Layer 9 of a small transformer language model trained on English Wikipedia (12 layers, counted from 0, width 128).
A neuron's activation on a vector x is GELU(weights . x + bias), where the dot is the dot product.

Input weights of the MLP neurons that the questions are about. A number n stands for (n - 500) times 0.00051.
n8 (bias -0.121): 527 393 603 526 460 755 321 686 578 469 766 498 553 293 628 629 497 695 159 260 516 297 579 481 366 413 609 391 421 355 460 619 498 536 307 510 574 485 569 466 503 302 579 521 584 586 511 429 217 571 521 515 751 514 504 501 495 269 476 610 704 601 547 646 502 646 460 550 376 624 528 333 595 383 292 414 839 387 574 632 238 495 372 580 578 240 480 295 625 753 408 362 558 548 633 483 428 407 655 376 631 708 462 383 226 476 707 595 662 604 555 634 566 309 413 297 319 617 732 588 422 375 496 494 532 516 721 529
n130 (bias -0.088): 458 531 666 404 785 665 649 315 682 503 537 528 636 577 570 491 357 384 444 439 492 251 392 328 695 632 477 649 564 448 562 349 662 404 558 544 661 736 295 429 434 539 358 663 455 476 430 392 530 423 704 643 288 469 288 435 696 543 612 543 377 730 456 620 505 515 413 358 661 425 554 604 602 209 446 387 463 379 707 625 686 378 434 475 466 493 433 289 575 621 300 345 517 370 437 520 403 633 616 382 415 655 383 541 366 628 682 380 694 614 436 500 374 523 424 725 739 583 209 768 426 612 416 351 682 455 399 265
n179 (bias -0.065): 369 390 590 203 409 376 691 477 362 499 596 521 384 487 589 720 403 442 352 371 240 615 568 480 481 430 683 712 572 434 390 495 544 642 533 588 574 290 584 405 516 803 373 327 570 391 521 626 525 695 354 625 400 534 540 496 564 476 197 455 374 427 625 423 514 327 432 444 265 592 534 640 538 510 555 371 493 540 632 654 481 601 577 536 412 506 550 395 614 599 552 446 526 814 602 196 676 671 257 515 397 483 475 410 638 293 689 282 569 562 492 436 427 664 595 335 596 405 542 471 483 543 222 392 530 290 276 369
n180 (bias -0.031): 592 558 424 398 432 431 540 421 456 517 427 340 628 642 360 427 354 454 603 626 357 448 563 471 680 466 535 489 445 536 669 352 620 525 628 488 508 665 593 612 635 639 488 639 583 643 298 455 352 669 467 474 282 313 629 471 705 494 552 446 527 661 605 463 517 350 422 634 522 368 710 534 482 429 359 511 420 539 338 402 542 478 553 490 460 532 521 664 599 518 476 614 378 452 527 312 427 475 679 415 534 547 359 659 545 336 633 610 516 469 523 438 624 593 646 296 324 642 515 621 473 378 458 420 625 614 578 395
n184 (bias -0.101): 553 533 396 455 574 822 546 474 501 547 591 472 386 673 694 426 311 686 787 291 321 672 729 621 555 517 220 615 356 561 498 736 619 585 479 398 515 701 562 547 643 419 454 646 546 582 513 644 268 623 731 590 650 530 539 361 664 376 153 375 355 616 373 646 594 370 589 665 345 431 525 294 531 551 634 348 424 330 512 572 780 490 451 371 478 600 679 366 328 353 519 558 430 450 549 271 511 651 441 432 691 669 353 594 303 438 272 328 718 607 751 498 614 461 360 488 835 589 604 531 617 580 656 340 606 335 608 543
n190 (bias -0.117): 730 488 581 338 107 604 526 488 572 492 388 707 213 740 511 534 348 614 444 576 550 527 566 309 588 648 323 334 584 595 330 694 590 670 357 651 674 586 503 566 409 321 395 554 372 434 417 384 236 542 611 468 641 612 646 691 549 398 544 465 471 487 393 692 462 645 845 591 407 578 560 413 627 383 287 481 365 441 768 384 632 803 448 315 507 551 551 501 728 307 514 488 703 518 427 616 690 536 393 541 541 625 625 733 554 665 380 396 688 451 448 405 565 539 431 399 538 456 487 555 370 560 619 363 404 593 674 625
n229 (bias -0.072): 597 286 544 692 787 549 412 526 628 550 476 691 515 420 551 463 463 511 213 540 570 468 600 682 625 669 487 478 263 472 511 581 424 362 357 656 403 904 482 544 638 475 307 589 226 542 398 598 473 381 552 482 436 641 549 559 718 266 506 449 437 365 507 317 470 679 509 636 466 354 466 548 539 646 455 452 657 423 498 318 518 493 517 407 404 572 512 408 567 601 495 590 478 163 647 536 521 444 556 439 496 307 617 596 636 751 385 391 541 727 376 885 344 450 538 636 721 747 624 432 230 418 323 659 428 395 634 410
n233 (bias -0.040): 512 592 333 378 608 611 562 621 606 552 539 523 363 261 393 567 555 597 232 473 636 573 418 604 471 489 546 614 971 462 332 392 461 552 415 424 531 473 677 685 299 395 498 572 569 277 341 441 678 487 247 513 495 534 585 561 379 376 410 592 543 553 467 444 616 749 538 438 666 702 804 305 713 670 502 457 515 343 526 483 493 470 555 485 444 400 445 498 480 265 725 625 598 480 569 405 544 461 524 427 661 690 444 614 410 539 439 201 443 386 609 546 493 410 477 408 603 480 373 601 655 552 533 532 437 477 741 537
n267 (bias -0.113): 669 610 483 574 601 564 617 277 449 492 426 591 558 612 617 469 607 583 593 501 594 599 455 535 553 921 660 549 306 394 530 432 355 459 481 249 619 466 395 531 695 454 422 542 196 545 531 594 649 424 580 540 421 687 381 561 488 327 538 423 406 569 466 493 319 580 621 467 439 442 634 322 657 598 295 431 425 211 528 253 404 410 284 579 595 507 762 373 440 375 580 303 495 404 574 684 534 743 451 482 584 287 450 500 620 487 656 376 424 791 370 731 532 532 471 409 601 606 515 789 363 543 615 125 728 240 331 560
n271 (bias -0.093): 569 564 178 600 619 635 340 652 350 566 560 624 504 655 346 494 493 286 491 545 397 479 487 772 284 604 356 517 610 555 293 549 776 544 513 858 608 550 583 595 194 517 334 416 427 565 510 372 577 412 275 464 671 481 190 340 417 538 457 609 398 712 575 488 403 736 633 471 320 495 547 472 666 722 476 380 451 333 581 365 522 550 539 736 489 604 496 308 310 387 266 424 630 353 488 466 700 394 361 449 598 624 451 469 594 490 535 655 556 659 665 429 541 378 597 575 717 741 411 561 651 453 523 602 480 492 687 814
n290 (bias -0.068): 604 404 496 499 323 500 749 481 618 475 494 731 213 481 686 585 599 457 716 566 528 457 496 386 647 473 475 799 581 644 581 303 365 312 486 484 492 538 556 416 303 554 542 556 605 584 726 468 528 507 692 579 466 442 567 668 454 500 447 551 554 466 276 518 517 581 349 624 451 549 380 499 714 437 547 460 795 81 391 605 425 724 445 436 349 288 607 522 462 670 507 483 514 538 539 454 528 803 780 134 507 554 516 303 360 541 428 309 868 435 184 587 430 598 376 460 573 498 660 749 378 374 447 301 466 436 433 484
n336 (bias -0.073): 306 673 399 642 480 574 521 730 504 398 672 494 485 434 447 541 426 537 576 598 453 443 589 299 419 547 484 331 772 632 516 538 465 140 430 354 682 511 322 402 517 511 503 591 490 561 574 499 619 468 589 414 526 536 435 602 443 693 555 563 639 471 597 378 549 269 311 356 461 450 535 625 648 652 581 540 318 480 313 361 446 346 515 599 544 512 441 616 577 559 519 434 274 723 493 505 639 618 455 494 442 294 535 404 502 542 439 321 608 566 759 445 507 213 554 458 728 392 682 617 310 591 520 336 448 594 435 591
n435 (bias -0.096): 757 592 573 276 536 562 502 581 454 394 621 546 197 365 456 286 272 443 745 634 480 558 617 525 347 587 500 483 203 378 466 505 795 553 533 376 307 364 572 220 730 190 409 536 514 282 421 521 553 456 230 449 556 460 570 554 501 722 534 417 519 514 593 439 475 501 487 490 519 619 669 450 430 845 437 593 409 440 423 382 732 403 304 689 329 529 423 538 621 810 197 537 747 463 637 447 465 314 610 655 670 495 342 627 436 669 334 587 627 528 587 391 411 481 647 430 328 698 395 610 314 470 618 632 597 589 636 660

Each question shows a token from some text and the vector x that enters the MLP there. A number n stands for (n - 500) times 0.018.

".": 537 480 325 477 547 375 555 469 525 245 357 346 582 596 535 457 624 441 526 528 538 488 510 590 424 431 515 570 617 448 471 458 669 345 477 327 557 424 508 730 527 409 246 354 440 529 446 543 545 397 596 628 727 308 385 480 577 430 422 504 567 337 343 613 521 460 453 496 534 368 376 529 483 481 551 489 652 640 557 485 732 489 457 578 627 250 423 747 511 648 506 593 543 471 527 496 523 686 644 533 502 500 485 614 482 493 537 448 555 396 600 601 450 575 612 603 429 391 365 387 567 582 389 368 445 511 549 462
Which two neurons fire most, strongest first? n130, n290

" ": 429 496 597 685 648 474 616 430 450 439 476 667 666 781 564 456 503 373 582 467 502 487 294 534 570 533 695 472 515 268 475 403 568 464 642 454 323 468 428 474 469 393 493 503 624 437 405 380 577 302 334 492 658 487 455 387 381 543 473 405 440 376 559 487 624 482 394 560 633 331 447 631 577 595 451 491 469 456 652 563 592 399 463 626 587 452 571 458 510 555 579 613 585 475 546 442 514 503 647 596 480 393 505 640 535 527 656 374 497 383 458 580 563 509 446 382 428 373 531 369 671 585 209 410 514 481 357 567
The neuron with the highest activation: n130

"ou": 425 284 525 620 496 477 550 584 537 443 438 359 563 598 602 468 619 652 469 503 531 579 299 521 373 302 588 477 637 466 661 541 534 389 569 436 462 628 590 451 231 523 411 407 728 459 563 528 771 367 695 481 626 613 486 425 434 462 441 520 460 474 391 516 415 504 518 550 442 605 525 557 459 378 397 395 614 608 376 470 536 542 344 341 557 373 495 649 477 406 503 427 471 371 565 655 576 579 598 583 518 437 621 529 635 531 543 360 410 362 368 466 499 534 452 465 432 552 370 674 535 289 388 523 590 606 540 562
Which two neurons fire most, strongest first? n290, n233

" was": 476 346 559 549 515 640 542 378 431 449 547 553 609 512 462 564 523 536 467 443 583 644 483 697 276 273 573 477 498 381 540 433 420 462 414 385 387 333 500 516 481 325 601 375 632 623 522 437 657 535 531 401 508 401 585 360 458 511 370 296 429 577 376 474 403 534 347 652 568 531 629 629 574 527 573 627 462 519 690 555 482 602 579 475 397 417 541 501 508 569 573 541 583 315 520 508 677 503 608 500 286 497 443 641 407 497 449 553 429 339 298 553 496 519 269 692 615 452 629 480 557 542 399 530 508 550 672 536
The neuron with the highest activation: n233

" elect": 589 468 357 637 526 496 484 154 493 549 460 521 740 505 762 574 492 505 545 548 456 556 731 616 490 338 514 428 635 298 440 401 432 548 358 475 559 449 379 595 501 448 445 586 555 572 529 373 525 574 548 453 572 508 525 572 466 473 296 341 516 470 577 361 340 602 495 619 472 346 411 570 359 535 343 357 566 417 567 401 481 400 469 741 548 498 589 709 450 721 555 482 556 338 470 647 443 532 454 507 422 441 543 559 538 536 399 501 441 498 445 417 485 638 403 585 605 523 645 361 539 577 457 356 540 521 483 516
Which three neurons fire most, strongest first? n267, n229, n184

"n": 381 541 670 518 553 597 533 565 629 514 392 469 535 664 555 589 529 455 477 588 706 535 665 451 591 312 501 476 571 442 499 505 616 308 599 470 644 564 371 614 387 527 271 405 528 519 546 471 577 588 475 734 568 402 444 300 502 412 660 367 514 406 461 461 514 506 430 746 614 496 509 455 440 360 449 306 638 704 621 563 539 488 431 518 481 412 506 484 576 371 484 375 504 314 469 581 465 514 497 562 458 334 665 536 515 398 444 668 516 573 543 361 534 377 559 443 408 264 396 475 455 423 522 558 631 516 389 395
The most active neuron and its activation: n130, at about 2.1

"ham": 483 449 335 589 333 554 468 553 627 322 377 542 672 562 625 419 436 582 560 433 433 597 688 496 460 404 512 536 492 516 642 525 577 412 557 433 574 332 478 599 283 535 466 314 538 492 552 746 586 331 474 495 716 503 430 402 313 375 542 386 456 599 455 460 553 437 399 659 429 566 323 439 499 435 474 593 388 435 496 478 440 444 549 687 602 351 404 520 488 558 639 366 664 467 400 638 453 623 437 740 651 440 584 604 530 514 591 564 308 507 427 477 404 542 450 596 597 367 689 510 438 565 387 513 487 407 571 528
The neuron with the highest activation: n267

"erv": 565 530 548 570 570 474 415 420 570 457 424 273 391 560 467 599 513 491 543 600 347 619 611 609 464 349 372 396 400 372 484 567 707 398 469 467 454 483 407 590 573 458 344 491 724 408 497 297 475 384 504 500 592 501 467 377 510 394 459 637 487 440 509 587 497 530 357 772 595 538 481 562 528 559 703 317 677 522 760 532 476 526 520 643 496 556 626 673 602 441 327 422 509 486 450 605 414 444 518 587 340 365 627 486 532 557 453 549 456 430 447 322 471 330 272 620 553 533 502 425 642 493 497 507 520 467 646 481
The neuron with the highest activation: n271

"e": 504 372 475 491 361 496 450 292 401 684 458 509 351 634 519 514 384 552 471 453 570 616 505 739 509 289 458 506 490 415 519 723 562 448 558 419 422 443 547 441 612 348 398 434 648 497 700 380 635 489 565 492 656 540 631 231 358 448 303 455 482 398 444 393 418 435 424 739 540 421 551 561 493 478 581 334 539 507 638 508 547 454 532 599 497 419 632 563 660 419 510 667 571 489 406 592 547 655 512 630 523 561 554 503 652 593 273 667 353 407 444 519 404 445 433 473 477 436 610 498 576 478 370 480 488 529 593 436
Which three neurons fire most, strongest first? n184, n190, n179

" an": 613 522 610 707 519 578 433 343 424 465 431 453 531 416 556 568 603 507 487 523 571 457 553 686 337 341 546 477 462 544 498 391 563 407 424 485 550 604 362 578 374 424 571 447 598 550 605 369 749 500 442 507 471 427 461 392 398 585 403 365 282 609 354 356 306 490 346 674 519 549 498 498 614 538 577 632 510 600 724 486 509 577 487 511 426 504 465 338 450 538 439 546 614 383 366 534 649 613 643 646 334 552 490 552 505 639 504 541 495 260 309 482 438 530 402 768 489 581 473 468 536 559 387 433 576 494 416 555
Which two neurons fire most, strongest first? n130, n271

"ia": 428 650 647 595 295 474 476 428 585 265 369 324 685 358 556 518 458 401 454 547 445 634 375 626 353 206 563 521 568 661 627 521 634 395 457 531 480 344 514 692 359 482 513 353 483 509 501 594 562 442 511 466 489 509 276 440 400 612 643 529 393 464 428 438 483 486 436 647 426 478 520 522 473 582 591 503 473 476 484 479 539 417 541 567 822 367 368 366 433 528 722 455 470 455 306 586 564 602 482 600 400 618 572 549 652 517 477 535 469 414 561 584 469 672 558 418 631 386 444 497 562 489 483 592 470 605 510 509
The neuron with the highest activation: n271

"ro": 349 701 543 533 419 528 509 424 455 500 427 493 342 530 564 502 608 536 539 527 537 610 487 433 534 414 486 447 579 421 689 343 484 549 424 593 507 463 406 638 552 683 601 475 680 649 384 226 616 524 513 696 694 572 566 475 442 424 497 341 397 589 306 572 379 468 411 411 498 431 361 299 483 480 415 435 661 575 688 333 519 428 487 561 665 467 604 500 624 403 571 574 515 451 583 642 452 413 453 565 406 456 512 508 481 506 454 434 515 573 653 235 472 563 388 631 593 445 603 396 466 547 406 492 656 451 332 443
The most active neuron and its activation: n267, at about 0.61

"b": 375 433 609 523 499 529 507 362 429 508 454 630 559 522 600 494 642 683 356 587 428 542 439 420 523 486 561 336 474 347 533 594 456 400 586 543 472 611 590 562 472 528 520 371 503 581 534 460 622 419 479 504 492 390 630 389 492 525 423 431 425 646 507 400 593 390 607 639 647 527 432 390 348 367 447 464 527 550 494 463 415 338 501 558 631 665 680 515 592 505 291 298 492 606 382 433 523 611 415 500 556 387 733 665 635 550 335 601 457 435 439 609 625 670 395 507 353 440 573 219 457 502 506 339 479 703 439 463
The neuron with the highest activation: n190